Layer 5 of a small transformer language model trained on English Wikipedia (8 layers, counted from 0, width 128).
A neuron adds its activation times its output weights to the MLP's output. To switch it off is to set its activation to zero at one token and run the rest of the model.
A neuron's activation on a vector x is GELU(weights . x + bias), where the dot is the dot product.

Input weights of the MLP neurons that the questions are about. A number n stands for (n - 500) times 0.00067.
n61 (bias -0.017): 582 463 575 555 643 623 726 503 652 433 599 569 524 510 645 207 436 614 510 410 418 568 315 36 378 645 563 471 584 569 763 500 546 483 484 439 507 474 480 353 562 589 777 546 428 413 539 616 344 410 622 576 539 422 345 400 538 324 407 503 517 414 490 513 490 514 483 418 545 722 477 425 421 567 503 580 656 535 486 570 567 612 528 354 481 299 534 469 509 399 545 299 493 433 336 598 535 563 385 452 525 416 523 465 573 450 320 628 479 529 380 410 661 673 297 654 456 547 517 463 480 545 368 444 748 526 507 460
n76 (bias -0.025): 560 512 597 473 509 526 503 568 479 651 437 515 394 554 588 503 423 401 384 482 458 597 521 375 382 443 494 520 489 281 458 497 599 149 410 634 651 424 560 307 586 667 545 608 508 684 428 441 165 615 551 656 539 542 538 500 557 403 741 327 638 453 459 514 518 546 417 391 524 503 376 475 569 412 584 335 718 323 494 503 503 653 342 524 449 601 594 468 602 478 562 657 500 503 500 621 488 560 625 388 533 463 467 591 525 559 598 572 365 436 635 478 389 553 396 533 407 325 435 549 301 560 514 574 600 503 549 413
n154 (bias -0.027): 500 346 410 492 483 602 585 448 518 519 613 521 423 547 387 474 445 509 702 451 494 578 645 554 413 343 629 572 461 562 558 627 470 355 408 454 554 539 547 394 577 477 605 336 371 535 418 406 403 462 569 408 578 255 544 585 481 287 503 528 786 378 412 451 512 406 685 452 242 559 287 451 434 506 423 467 494 494 481 491 415 346 544 476 489 565 469 570 486 509 550 724 242 483 518 503 585 593 497 593 454 640 526 412 533 510 317 452 582 561 606 535 292 506 281 715 506 624 469 497 522 484 393 358 492 488 559 432
n225 (bias -0.031): 374 591 518 469 528 538 419 518 520 467 311 553 585 584 268 523 666 534 717 730 515 479 384 403 319 543 508 560 410 427 522 540 342 545 557 462 459 500 401 510 581 637 626 526 522 639 801 463 402 484 591 367 373 468 676 584 494 336 503 431 414 574 364 447 635 589 491 429 517 564 512 524 297 641 494 548 456 497 491 467 483 555 288 364 381 613 674 391 622 479 355 442 413 435 404 659 511 565 597 497 497 404 566 555 475 554 536 618 429 602 396 466 365 633 386 471 626 519 612 473 551 543 517 564 469 477 590 549
n227 (bias -0.032): 566 299 500 397 492 420 497 471 539 619 519 667 430 400 352 437 436 436 562 302 460 536 345 494 600 434 536 594 475 554 438 524 514 450 635 447 598 486 654 464 412 342 543 540 474 630 488 380 483 500 572 599 528 486 348 565 524 458 497 654 465 596 638 484 447 376 497 509 424 563 417 487 692 475 346 425 678 460 528 471 386 663 455 422 597 579 657 697 570 582 351 577 409 431 497 572 402 448 584 539 674 462 565 477 614 463 517 571 375 486 754 437 512 662 644 481 485 650 629 523 420 578 576 527 481 361 244 338
n271 (bias -0.023): 438 503 500 518 567 397 517 401 549 536 463 495 458 714 396 438 477 404 465 651 433 413 330 533 374 418 490 560 493 503 531 624 529 395 601 630 456 547 534 530 485 398 631 516 490 607 460 526 518 423 539 435 672 474 592 597 582 548 390 431 633 652 382 542 467 500 545 597 428 560 563 500 378 615 522 511 531 642 413 378 354 470 273 475 473 503 451 605 478 580 518 535 440 454 519 581 459 408 663 574 548 606 574 354 413 621 508 500 622 583 552 349 380 481 369 429 577 785 420 559 473 455 689 490 428 528 369 380
n289 (bias -0.028): 452 560 500 457 664 466 565 583 655 548 561 519 373 700 549 586 390 562 584 467 497 490 427 332 420 619 568 600 469 327 514 513 558 311 503 535 636 646 514 596 494 469 552 657 562 493 569 311 370 483 578 494 573 653 519 576 646 531 510 430 497 503 480 518 667 594 451 332 446 433 380 259 450 579 360 542 710 335 514 457 577 573 392 351 427 621 614 267 512 437 490 480 190 461 411 703 701 468 387 418 367 582 503 612 485 284 451 671 556 360 503 500 381 849 547 514 398 616 500 431 533 526 377 472 537 526 458 306
n335 (bias -0.040): 472 325 555 384 403 538 624 413 537 408 500 635 500 362 400 431 258 455 471 496 303 342 510 368 186 526 326 538 422 408 604 628 394 595 510 400 724 593 567 472 496 596 682 369 607 575 473 354 579 691 411 629 565 587 427 573 388 420 485 547 460 670 619 486 479 173 568 475 538 570 404 584 676 455 404 278 836 511 466 460 747 734 325 565 540 602 559 647 457 573 333 655 468 421 717 613 476 432 483 359 446 424 719 443 411 676 453 550 643 449 304 455 355 529 571 589 507 221 609 565 577 652 369 500 557 605 357 574
n382 (bias -0.040): 435 275 708 426 435 395 685 635 431 375 517 657 496 646 492 278 415 584 375 593 442 409 331 407 292 511 559 641 378 446 579 545 416 283 605 472 649 456 657 412 719 622 726 583 523 638 600 322 401 658 328 615 547 572 393 436 538 521 672 435 362 489 661 378 560 646 511 489 364 591 657 390 430 429 474 463 594 554 782 404 517 707 279 446 414 489 372 550 627 530 697 538 460 490 656 598 450 683 462 486 215 429 707 290 328 355 563 732 532 507 443 469 340 391 218 464 597 404 541 582 320 510 445 497 500 460 556 643
n445 (bias -0.009): 462 316 540 544 547 503 386 489 805 434 334 406 579 543 634 510 360 513 417 648 497 417 375 532 515 639 437 460 628 582 443 557 264 531 580 446 390 525 502 651 481 354 512 582 439 480 611 478 355 436 550 474 527 519 532 622 598 616 430 534 438 738 575 384 538 509 559 627 441 512 470 465 563 543 637 450 361 482 488 489 569 506 543 356 536 511 463 535 417 444 419 423 533 508 598 431 500 506 692 358 554 545 449 583 526 693 522 509 470 601 569 477 500 577 272 566 520 554 415 339 537 465 640 445 620 552 461 471
n480 (bias -0.036): 443 282 688 25 759 476 495 491 789 455 387 509 655 556 424 387 293 538 720 383 219 372 435 369 445 597 877 722 624 197 543 601 346 427 534 692 513 606 431 419 644 486 665 465 699 598 383 448 357 313 487 572 529 600 366 396 477 353 844 334 781 509 625 395 599 529 639 491 526 466 482 423 602 362 532 536 500 90 695 469 475 505 509 535 396 513 482 289 388 477 426 371 487 647 541 641 862 473 450 479 342 563 561 465 328 576 446 572 563 560 794 389 202 491 463 303 482 505 346 604 364 620 378 303 346 421 457 531
n509 (bias -0.021): 337 552 556 314 539 608 531 335 577 519 436 416 462 638 599 558 384 471 494 557 441 522 444 484 470 534 486 577 406 589 471 537 447 384 511 406 557 607 616 626 356 510 554 530 644 346 330 570 350 509 572 551 571 562 585 538 463 619 766 441 492 661 469 469 509 513 509 503 445 367 494 598 451 648 478 272 711 376 548 563 544 485 503 422 517 594 743 311 545 512 614 602 482 497 397 393 575 580 573 503 487 627 398 453 434 372 458 513 565 242 488 569 388 534 603 487 594 532 701 610 170 495 497 525 407 644 539 495

Output weights of the MLP neurons that the questions are about. A number n stands for (n - 500) times 0.00093.
n61: 345 503 658 523 506 532 489 687 378 455 614 481 371 433 629 595 471 648 422 576 481 464 425 715 495 612 412 502 411 470 382 553 474 497 404 500 310 657 657 514 564 564 645 516 456 505 608 479 255 534 539 347 283 538 401 540 487 493 551 400 615 604 462 523 559 586 538 375 448 387 441 601 323 481 468 648 483 487 428 516 385 395 469 645 606 584 328 606 393 505 606 405 575 521 495 521 530 423 459 489 579 431 550 497 497 591 375 505 407 457 418 556 248 547 573 713 619 553 474 476 494 355 497 476 543 577 525 601
n76: 350 546 420 365 513 532 448 545 633 425 452 555 429 521 557 559 507 604 544 452 463 523 502 483 460 530 478 601 457 491 354 578 412 578 390 389 502 505 486 488 468 473 540 348 510 576 535 654 657 621 451 458 476 417 645 597 507 522 376 524 452 450 537 527 392 652 386 502 569 420 610 580 463 509 439 692 364 557 530 545 481 447 627 583 448 535 586 474 565 507 506 558 430 516 583 425 551 450 462 555 429 569 548 524 457 603 456 393 445 627 444 564 264 613 532 438 541 471 559 425 707 297 368 494 445 536 522 410
n154: 576 668 458 547 579 457 575 488 734 489 507 397 351 482 592 300 432 522 517 554 338 576 473 385 435 530 529 527 498 468 516 455 540 550 586 437 511 457 441 535 502 519 464 673 460 511 489 518 542 500 605 635 446 630 458 569 453 608 309 514 280 514 579 589 489 425 434 474 439 558 694 493 509 475 475 505 558 597 563 475 467 541 526 440 641 472 563 454 503 521 554 511 456 489 482 682 458 432 438 455 442 551 518 502 451 507 538 630 378 415 348 418 527 523 498 349 555 568 341 461 700 423 420 563 522 456 442 401
n225: 428 406 543 323 428 482 317 543 151 616 473 595 486 562 505 465 328 503 425 539 435 570 435 728 535 597 491 611 568 560 550 328 406 457 514 494 488 502 565 643 443 548 558 500 405 392 474 492 495 466 388 595 481 408 528 469 625 552 564 464 500 684 544 516 432 618 639 535 431 378 412 430 410 569 519 472 502 522 532 554 573 436 476 580 480 530 588 392 438 453 449 598 483 577 424 525 359 565 522 600 372 557 461 601 469 512 406 434 537 626 640 555 590 485 607 483 531 464 507 456 559 451 316 546 584 473 522 475
n227: 441 535 487 453 472 585 508 490 255 491 455 493 519 645 416 659 472 593 320 516 734 657 596 571 454 488 491 438 332 572 424 415 401 528 524 488 512 600 388 311 680 651 505 510 303 573 491 541 486 433 429 414 613 523 544 532 629 487 569 470 433 593 426 502 449 478 451 482 385 470 608 513 479 521 610 435 472 550 387 454 459 506 536 442 421 387 602 410 558 441 589 415 469 548 412 458 581 511 629 480 524 559 474 657 541 586 522 466 386 528 602 536 517 449 525 454 435 505 500 609 428 432 408 549 449 660 547 468
n271: 565 427 385 493 471 513 483 595 541 418 422 568 491 383 429 534 475 571 436 440 482 578 566 493 500 419 472 465 640 577 442 422 533 571 384 522 525 467 431 344 307 460 491 443 577 464 429 559 456 400 496 561 533 478 491 624 370 569 517 544 648 581 553 483 550 532 604 571 563 546 564 600 525 412 416 414 558 414 496 562 512 454 568 539 273 422 544 495 660 516 562 569 427 543 597 485 516 464 546 551 495 563 607 532 509 450 542 348 574 666 391 498 525 460 376 657 480 523 355 421 523 474 413 500 616 467 678 497
n289: 422 576 474 428 336 495 403 617 310 488 608 474 564 513 436 495 435 560 616 314 614 562 558 628 523 548 512 500 556 604 329 383 554 381 497 412 339 439 467 458 518 555 467 538 490 518 440 417 370 585 595 343 477 383 559 571 777 441 513 503 474 567 396 701 519 561 422 562 517 451 428 516 614 623 449 410 553 476 498 682 521 343 421 610 441 597 575 451 369 397 607 445 443 530 482 502 623 453 417 596 500 547 491 454 490 429 513 407 457 443 486 608 583 526 625 523 466 448 446 604 525 387 589 455 686 461 665 555
n335: 525 538 633 415 349 650 497 594 524 566 454 554 511 453 625 534 464 486 560 533 641 395 497 605 595 469 621 493 471 602 527 525 467 374 559 455 328 664 515 492 474 500 521 442 484 521 536 473 554 372 603 689 414 433 663 559 535 452 494 425 446 607 446 550 611 699 299 475 743 571 470 449 448 482 463 370 644 515 443 447 473 438 624 386 558 616 425 542 610 489 588 479 469 411 453 337 408 517 508 298 519 537 411 309 511 437 611 335 405 578 403 366 516 420 525 492 581 438 414 423 558 489 486 437 639 473 458 440
n382: 396 558 496 470 371 491 559 457 24 600 551 500 533 408 652 516 511 282 609 482 565 420 481 510 453 525 563 380 539 533 412 410 690 543 597 458 495 544 429 672 498 548 477 498 593 509 561 495 410 516 554 453 374 540 552 522 406 416 463 433 497 578 489 453 425 593 513 529 511 557 651 465 475 615 500 372 623 496 624 498 302 456 592 369 507 432 457 460 582 441 475 539 654 556 512 541 529 541 592 371 417 664 599 474 540 477 625 394 541 483 579 540 389 442 515 550 395 615 475 458 389 520 525 531 502 593 480 478
n445: 441 560 360 615 527 518 527 500 421 502 376 644 662 516 525 440 484 483 481 455 475 487 512 729 512 347 431 466 326 332 300 389 555 542 540 693 548 488 446 472 430 448 523 488 441 684 500 678 647 542 496 456 462 502 491 463 415 540 512 396 353 521 519 507 593 429 481 605 485 547 514 520 511 552 585 634 396 589 550 460 502 497 516 482 468 442 497 630 515 420 490 554 525 541 457 522 545 464 558 410 427 415 494 648 528 472 548 439 509 595 525 592 449 586 457 385 338 448 560 486 485 456 532 455 507 425 648 464
n480: 608 404 464 188 554 347 479 659 959 413 484 532 539 504 511 316 462 546 508 865 156 336 267 500 571 431 877 867 629 322 583 541 410 206 551 517 346 435 572 480 661 432 392 298 504 393 549 205 588 526 496 613 425 521 441 588 507 568 784 336 684 330 594 493 450 577 623 562 452 693 549 458 322 339 740 420 332 445 718 461 394 468 621 633 356 656 429 453 650 433 445 412 512 632 654 402 512 507 564 356 453 742 645 551 465 395 733 437 536 446 534 566 430 363 642 587 339 624 474 503 436 467 475 514 467 522 471 523
n509: 548 630 467 606 534 431 509 600 607 527 564 334 478 502 579 436 536 516 531 504 424 457 609 541 425 496 422 572 563 457 428 607 504 622 626 531 422 445 535 445 317 360 589 553 546 567 402 517 502 504 537 445 572 621 418 558 424 474 389 417 569 459 635 510 463 570 605 573 439 467 527 459 498 443 532 578 417 414 441 519 487 470 682 498 556 487 537 550 453 457 464 399 623 466 369 521 406 496 358 592 496 515 500 349 552 470 471 513 391 434 463 466 485 569 605 506 514 430 457 548 606 414 409 492 367 476 510 526

Each question names a token from some text and the token that comes next. It shows the vector x that enters the MLP there. A number n stands for (n - 500) times 0.018.

Then comes g, the gradient of the next token's log-probability with respect to the MLP's output, scaled to length 1. A neuron's effect is roughly proportional to its activation times (output weights . g). A number n stands for (n - 500) times 0.00073.

" that", then " could"
x: 467 519 472 556 330 473 520 607 197 491 578 561 486 472 513 536 523 511 396 474 465 398 432 498 465 369 502 504 475 430 536 546 526 497 552 597 574 480 567 543 590 516 464 556 487 525 362 514 490 505 410 551 502 554 396 502 513 529 431 494 512 534 530 464 527 460 376 549 506 443 465 530 589 535 485 473 534 413 481 537 600 500 539 589 526 533 476 605 601 407 482 548 524 557 499 539 514 427 557 575 409 452 475 544 465 486 615 434 517 466 424 546 524 457 520 550 511 531 589 612 463 450 516 455 563 452 479 449
g: 658 666 442 497 440 579 631 495 544 640 577 433 513 611 562 399 597 540 403 431 643 486 530 684 631 305 436 362 650 654 519 520 615 544 286 565 561 586 493 546 377 326 316 554 662 318 440 654 704 386 648 697 476 563 554 637 423 448 122 318 360 572 500 433 261 428 544 524 473 616 530 610 349 584 392 363 439 480 695 582 560 425 562 466 513 455 867 534 372 421 311 446 701 597 223 294 255 476 427 544 411 531 564 434 631 323 567 320 537 455 473 619 660 361 663 554 517 468 611 545 540 275 475 410 504 500 457 514
Which neuron, switched off, lowers the next token's probability most? n335

"s", then " St"
x: 558 575 519 493 496 474 460 500 300 411 627 471 489 447 446 534 580 529 499 368 480 600 512 811 563 482 517 472 487 534 515 539 452 509 462 469 435 532 547 509 425 430 479 504 422 403 410 568 439 582 470 434 490 516 513 446 593 482 502 477 461 514 522 445 465 554 486 509 442 579 452 522 543 487 493 532 370 532 482 551 475 397 668 515 502 464 588 536 500 431 559 449 535 542 491 449 554 525 452 629 541 579 480 553 488 442 501 489 550 483 466 471 668 404 563 611 549 541 482 523 502 454 461 456 436 495 482 408
g: 418 479 307 674 444 522 484 401 257 612 596 453 555 485 306 687 477 466 465 442 580 533 603 482 674 379 691 415 352 524 500 476 373 665 284 589 871 685 573 537 573 586 659 187 445 665 556 355 413 418 550 500 477 332 361 298 266 381 582 545 614 532 361 420 683 507 405 382 622 644 510 645 359 438 377 688 425 662 432 612 588 393 413 445 702 555 667 429 435 592 371 371 495 614 586 295 530 453 521 638 429 679 543 600 716 671 322 368 427 483 492 465 482 651 660 382 461 364 433 519 404 399 444 487 574 664 446 562
Which neuron, switched off, raises the next token's probability most? n154

"oni", then "ng"
x: 500 535 436 596 433 486 514 397 341 456 500 648 492 547 470 510 534 436 406 453 490 487 470 747 603 423 550 465 425 507 523 512 535 525 496 552 495 519 496 583 412 357 409 600 499 653 435 641 523 386 556 452 514 582 462 533 480 551 443 510 491 511 434 505 697 463 499 412 488 511 447 586 489 546 505 554 458 552 441 583 364 444 559 444 462 511 532 572 508 561 522 501 517 505 495 563 529 451 517 501 622 401 436 485 474 623 521 432 406 495 482 482 550 398 482 510 536 494 399 518 525 419 483 456 556 533 525 470
g: 647 572 442 753 597 645 563 245 573 264 302 463 419 361 727 613 531 361 427 353 474 533 520 319 586 652 484 541 590 265 376 479 498 588 462 282 230 413 475 415 347 621 390 494 664 366 548 542 428 511 637 540 443 345 497 699 464 627 545 503 502 624 413 426 755 629 466 679 341 456 456 540 580 521 703 686 601 798 553 565 584 455 345 411 476 643 543 354 457 684 683 619 597 701 457 470 445 548 374 552 626 363 518 412 445 632 423 581 383 464 389 438 230 584 380 572 602 281 478 325 449 444 502 502 491 483 653 404
Which neuron, switched off, lowers the next token's probability most? n271

",", then " 2024"
x: 538 461 519 496 475 627 580 586 181 483 525 484 508 454 452 457 561 511 543 460 479 450 499 400 479 490 565 423 488 492 522 522 526 483 444 511 511 548 489 409 409 599 498 504 495 556 385 605 485 490 431 470 480 509 486 471 527 530 534 443 594 511 411 439 546 431 517 570 583 536 417 477 560 548 526 634 469 559 435 538 578 498 558 535 493 342 565 575 598 450 465 507 460 536 447 551 551 507 531 577 452 530 490 493 561 385 471 548 533 513 446 511 509 556 461 483 552 568 404 491 599 558 528 433 488 428 557 354
g: 678 707 517 452 571 687 488 634 445 477 568 663 362 311 636 586 359 555 202 455 553 369 509 478 709 655 532 551 181 453 430 396 499 491 462 515 534 442 564 416 384 433 377 305 346 716 453 586 557 471 438 594 391 584 679 524 720 680 373 448 438 408 522 507 349 564 346 579 556 503 353 337 562 630 283 644 465 530 521 399 391 425 499 586 599 614 377 612 474 489 335 379 444 519 407 501 580 616 712 554 398 401 251 362 236 631 443 432 496 592 452 448 458 660 359 850 558 620 417 497 504 454 547 565 488 679 679 761
Which neuron, switched off, lowers the next token's probability most? n61

" a", then " she"
x: 573 566 497 622 460 477 540 532 131 428 527 520 452 496 562 468 528 522 459 474 580 462 508 498 398 466 469 448 450 507 465 548 530 534 594 469 507 466 588 450 457 580 451 424 427 537 603 479 533 494 400 571 519 501 455 437 551 453 533 453 414 431 434 448 544 450 545 532 511 522 564 557 542 600 465 560 577 544 458 611 423 577 582 546 469 540 504 477 584 513 558 523 494 500 458 614 562 499 468 496 579 487 496 555 556 373 554 459 489 495 431 474 485 493 450 551 468 473 478 539 511 445 492 461 497 462 499 420
g: 434 442 698 210 607 612 578 651 489 695 476 600 442 263 498 439 562 325 428 636 560 451 486 465 472 488 521 383 497 309 616 539 339 608 468 358 553 673 529 374 540 514 378 427 398 569 370 359 495 462 508 731 516 428 531 531 432 553 426 277 533 656 458 672 528 367 389 397 547 458 331 565 384 519 471 651 708 371 475 552 581 381 373 507 580 413 191 402 565 537 477 357 503 443 787 493 689 701 579 719 651 587 393 763 459 517 616 427 532 322 622 739 339 536 605 560 384 414 630 464 352 407 561 559 826 338 504 359
Which neuron, switched off, lowers the next token's probability most? n61

"se", then " to"
x: 449 486 469 521 451 410 485 575 332 448 485 628 442 461 500 521 430 447 420 500 558 537 585 713 569 424 503 540 543 550 475 539 603 476 442 602 526 364 527 542 640 435 490 544 384 541 446 634 500 507 516 474 554 530 466 601 432 474 468 476 541 528 528 406 544 488 475 541 453 416 400 520 554 407 541 500 482 561 500 616 600 496 457 507 421 450 480 563 481 594 530 480 566 458 522 522 573 410 527 444 538 474 421 409 511 582 551 435 483 407 450 581 625 517 487 530 428 382 480 464 465 440 454 573 486 555 602 479
g: 727 538 493 417 498 449 541 469 516 500 335 379 608 413 495 589 343 450 525 332 632 689 547 388 553 349 421 348 555 541 456 523 436 632 234 716 620 359 646 415 320 629 427 677 440 603 534 391 572 401 464 563 454 430 434 572 746 365 122 559 329 492 311 447 638 585 733 481 420 519 564 234 413 685 420 398 477 503 559 528 566 489 543 575 460 553 417 322 442 451 579 657 517 408 540 523 701 618 622 320 518 415 467 465 748 320 729 538 593 549 644 528 455 589 476 545 417 230 649 371 346 432 614 578 831 543 482 506
Which neuron, switched off, raises the next token's probability most? n76

" the", then " Ak"
x: 486 503 486 541 446 449 441 583 43 459 503 497 358 478 525 531 613 482 443 403 591 465 471 500 496 477 529 513 422 559 434 466 531 512 467 570 530 457 569 491 468 452 454 481 546 517 606 518 534 503 480 545 512 505 485 486 533 497 560 434 497 491 556 411 513 466 497 471 535 563 540 547 567 552 471 516 517 454 493 527 531 544 569 550 495 538 616 487 597 444 532 509 545 512 468 521 497 485 559 530 494 487 524 513 531 451 491 518 482 453 422 542 449 478 497 517 529 483 572 533 460 478 470 503 517 499 524 430
g: 307 400 402 714 723 598 623 403 393 407 384 550 816 563 413 359 438 341 431 523 452 516 713 455 622 555 611 624 458 423 387 609 402 573 518 297 382 697 693 797 453 475 515 575 591 783 465 632 536 437 431 469 343 202 585 558 503 379 719 542 622 398 456 755 559 367 522 531 553 425 420 664 492 427 521 617 406 455 492 320 473 427 576 439 351 398 404 605 567 510 531 663 345 513 602 481 521 475 288 586 543 485 591 477 420 632 415 576 446 725 266 568 199 386 639 387 463 530 589 436 673 469 320 502 500 472 407 363
Which neuron, switched off, lowers the next token's probability most? n76

" From", then " Bas"
x: 492 422 484 594 377 398 410 569 222 415 477 495 584 521 464 528 533 490 434 463 471 536 568 480 505 442 555 517 528 499 465 474 531 512 489 517 536 402 493 562 534 533 650 564 483 566 519 488 453 466 530 508 449 534 603 459 553 535 470 474 381 506 464 419 591 534 426 542 482 570 542 463 575 519 533 672 427 494 496 513 573 568 524 497 488 376 514 598 557 474 551 461 590 439 475 483 571 602 535 545 423 402 525 532 548 463 506 560 402 464 421 541 468 506 458 616 515 425 437 574 487 465 397 584 499 522 532 396
g: 285 570 407 568 531 363 518 616 332 656 436 553 509 431 425 460 557 503 619 615 546 520 408 599 495 551 723 598 477 440 539 600 265 585 411 441 405 691 683 547 489 446 409 465 471 527 553 761 364 510 291 529 271 273 518 480 733 462 657 567 510 541 394 737 376 323 190 254 666 418 555 620 294 546 395 550 355 538 479 309 406 448 404 781 550 426 609 598 342 546 559 662 302 475 561 270 351 377 556 548 646 644 396 496 521 729 629 535 455 595 529 678 521 486 549 452 615 550 419 650 568 489 417 492 372 493 309 689
Which neuron, switched off, raises the next token's probability most? n382

"°", then "32"
x: 496 455 399 612 564 466 513 522 382 457 520 516 436 583 483 446 549 428 471 404 465 475 453 392 489 496 482 426 561 585 424 475 437 554 459 500 462 526 524 522 477 403 352 584 525 536 361 579 423 456 560 543 481 531 374 497 582 514 478 508 474 483 385 464 588 425 446 527 539 502 511 547 626 538 545 651 518 543 429 610 451 474 631 538 562 470 597 520 553 477 441 390 468 547 377 561 582 517 474 525 603 498 491 470 564 456 457 619 551 480 581 431 534 570 471 600 506 564 403 584 511 485 526 494 517 500 515 324
g: 602 671 322 647 390 611 297 471 250 444 540 404 286 588 448 637 538 603 409 314 836 428 640 779 344 493 703 533 429 551 480 568 506 627 432 438 581 542 608 504 421 354 372 214 410 445 558 533 709 473 459 497 532 648 510 639 556 595 285 384 414 573 636 417 583 439 400 687 519 416 342 491 488 540 505 833 326 624 357 491 605 601 523 704 541 449 465 565 366 415 609 480 561 293 455 587 448 265 454 554 578 542 307 360 540 471 583 416 593 451 383 516 431 417 504 578 631 619 631 488 678 409 679 273 375 397 447 592
Which neuron, switched off, lowers the next token's probability most? n61

"97", then "000"
x: 475 574 426 533 582 588 373 544 236 359 500 532 490 501 462 612 589 468 491 507 537 484 395 508 449 511 368 431 579 497 596 524 424 535 469 569 493 450 435 515 394 478 428 462 525 556 424 488 531 557 528 478 459 566 512 513 519 560 519 506 450 532 409 359 596 394 510 483 558 493 498 573 567 559 507 578 607 526 509 639 592 555 508 408 494 541 573 529 566 471 453 406 484 475 451 540 573 524 496 578 461 462 467 529 549 550 513 494 536 568 446 478 565 502 390 596 500 518 558 423 446 422 544 486 434 494 505 452
g: 446 344 572 564 323 471 665 671 421 476 573 854 521 603 486 197 611 497 356 543 584 543 383 511 585 534 828 245 582 487 733 455 291 299 526 433 570 463 525 487 427 441 587 569 565 543 482 633 682 547 380 417 354 325 240 445 402 513 527 449 496 503 551 424 512 462 497 586 583 558 246 380 475 474 512 297 642 466 379 557 567 526 376 755 630 313 503 438 643 397 563 615 743 666 424 640 398 621 642 372 582 427 585 668 610 623 452 512 351 354 447 534 362 622 440 549 658 455 387 361 568 584 509 308 614 322 422 473
Which neuron, switched off, lowers the next token's probability most? n225

" there", then "af"
x: 544 465 467 496 418 484 493 566 221 585 458 566 423 466 548 545 531 480 470 535 545 507 448 552 526 441 486 483 595 540 546 474 541 517 515 562 538 491 546 554 616 500 419 558 433 417 374 638 514 480 518 576 519 486 438 451 532 549 498 406 380 530 570 448 537 547 514 569 499 537 500 533 524 476 495 504 478 431 462 547 680 552 520 414 453 432 565 507 566 578 433 494 611 407 472 553 496 496 566 482 477 456 488 588 432 440 557 505 516 355 454 541 472 476 497 561 503 429 593 506 465 434 387 552 546 550 512 395
g: 524 520 394 650 508 517 746 447 776 474 335 568 430 639 566 369 501 546 543 630 331 662 385 266 383 473 394 576 461 348 526 362 566 368 731 464 442 467 625 315 698 444 617 485 368 360 558 357 515 625 426 640 393 596 370 495 590 503 337 483 420 282 533 508 595 593 335 404 452 583 599 458 233 225 526 776 546 486 469 252 542 596 596 383 469 451 540 330 744 505 454 581 376 324 540 616 534 654 451 467 507 524 686 601 503 714 528 824 445 606 447 537 507 561 305 390 311 538 656 555 449 653 410 624 606 452 466 477
Which neuron, switched off, lowers the next token's probability most? n289

" the", then " fourth"
x: 556 455 478 575 421 433 519 547 102 459 519 560 469 539 464 533 519 518 526 437 624 530 485 471 475 518 459 438 504 565 428 436 531 502 474 515 526 467 573 482 516 410 547 408 486 479 601 511 547 460 436 541 545 524 499 491 544 482 500 459 475 508 438 406 517 522 535 413 547 552 582 536 533 490 497 514 465 522 460 546 491 535 539 529 423 462 639 487 582 494 485 514 508 476 621 508 428 417 538 547 604 452 555 477 419 519 443 515 612 514 431 465 428 461 512 561 499 513 531 591 558 532 525 452 541 524 500 427
g: 599 435 495 452 460 435 530 689 544 495 610 591 554 602 413 328 619 577 588 664 421 355 303 324 594 501 477 507 412 582 498 610 569 440 406 432 368 279 409 419 468 505 457 353 630 744 639 247 367 750 414 589 528 341 299 375 581 432 515 641 458 259 707 311 627 462 535 579 222 442 486 453 735 607 757 394 582 345 614 329 529 431 501 567 625 511 714 359 513 619 639 694 348 572 512 630 652 399 556 389 323 626 436 383 421 512 509 489 498 456 337 576 449 293 636 514 748 440 396 658 442 552 443 674 517 655 445 448
Which neuron, switched off, raises the next token's probability most? n335

"ling", then " across"
x: 438 467 513 508 353 490 430 535 223 392 448 541 513 491 548 550 557 476 524 482 525 475 543 704 502 496 547 493 600 436 472 547 630 487 470 511 527 479 485 515 562 508 493 558 429 551 510 527 413 575 514 553 446 510 525 435 585 411 425 478 478 543 409 381 561 462 451 502 537 392 487 552 627 425 510 579 499 499 460 593 684 466 532 510 405 557 522 533 454 497 468 425 547 484 488 523 568 588 505 417 553 523 458 547 561 458 467 456 540 511 491 478 488 431 468 587 479 463 526 511 482 482 562 503 583 543 498 381
g: 766 460 511 425 492 534 514 224 678 549 583 583 780 461 483 483 416 375 465 601 516 589 429 353 631 609 615 567 628 382 591 544 550 212 706 534 462 524 325 480 478 381 326 679 750 515 473 449 519 525 543 643 315 305 285 476 601 326 491 449 385 355 350 437 505 368 300 628 599 556 618 387 480 506 557 367 612 563 624 637 642 579 290 373 414 571 675 573 568 662 275 150 522 503 483 540 564 673 315 603 482 339 569 453 717 432 489 547 260 702 438 562 649 399 543 333 479 503 459 620 458 498 548 491 560 491 503 506
Which neuron, switched off, raises the next token's probability most? n76

" it", then " had"
x: 558 521 534 458 439 569 449 542 181 529 554 482 460 578 512 457 557 449 314 587 550 443 457 624 559 430 513 439 560 505 542 475 576 493 609 557 527 472 539 583 555 550 434 452 488 457 455 555 500 500 404 580 472 532 449 509 499 491 384 448 420 530 577 481 488 464 451 530 430 543 503 515 566 541 501 479 594 442 512 620 618 514 516 538 485 492 546 564 550 501 464 445 549 471 458 523 524 438 474 493 496 467 519 509 493 430 548 539 538 444 375 516 526 436 448 639 528 393 509 570 422 478 405 517 550 532 586 407
g: 470 629 331 742 586 521 632 569 552 357 852 543 448 400 865 579 351 681 457 442 617 445 257 592 571 245 279 522 436 505 533 589 512 645 336 329 644 644 415 437 541 567 572 452 700 547 463 647 414 538 421 381 265 490 393 419 533 700 424 316 418 465 584 425 231 571 507 381 524 603 450 678 614 449 653 503 521 435 533 379 577 506 484 339 429 483 589 570 535 398 464 542 424 635 310 583 302 571 398 486 524 511 529 561 281 339 430 455 657 471 575 644 630 713 530 600 569 589 509 455 540 304 582 313 503 282 586 419
Which neuron, switched off, lowers the next token's probability most? n76

" late", then " May"
x: 488 424 525 550 468 474 461 496 198 475 468 468 546 491 490 496 541 479 401 434 629 413 519 490 359 464 452 494 490 442 473 521 535 491 472 535 561 472 511 381 553 568 525 464 526 575 521 569 476 434 495 524 539 462 511 479 545 508 426 429 464 471 400 431 649 502 524 548 577 531 512 487 631 557 541 654 484 561 464 568 540 526 521 521 494 467 448 592 578 467 478 584 485 508 511 610 612 499 502 489 430 318 527 492 495 530 482 527 508 520 433 537 562 413 485 522 562 495 407 474 567 562 515 567 602 402 485 403
g: 581 559 421 358 506 460 542 349 413 362 444 374 568 491 667 556 434 524 465 457 555 654 567 566 149 454 480 603 569 475 589 403 574 498 391 548 665 618 265 371 487 654 537 532 608 510 488 176 554 572 618 823 365 534 465 617 791 546 488 495 374 522 749 559 451 744 413 388 674 525 517 658 511 555 542 450 421 559 526 444 471 598 612 407 580 389 348 655 364 573 418 538 521 428 609 370 344 515 328 684 396 355 275 509 592 407 561 502 403 557 655 647 649 445 485 27 359 396 577 477 437 439 530 565 344 660 480 555
Which neuron, switched off, lowers the next token's probability most? n335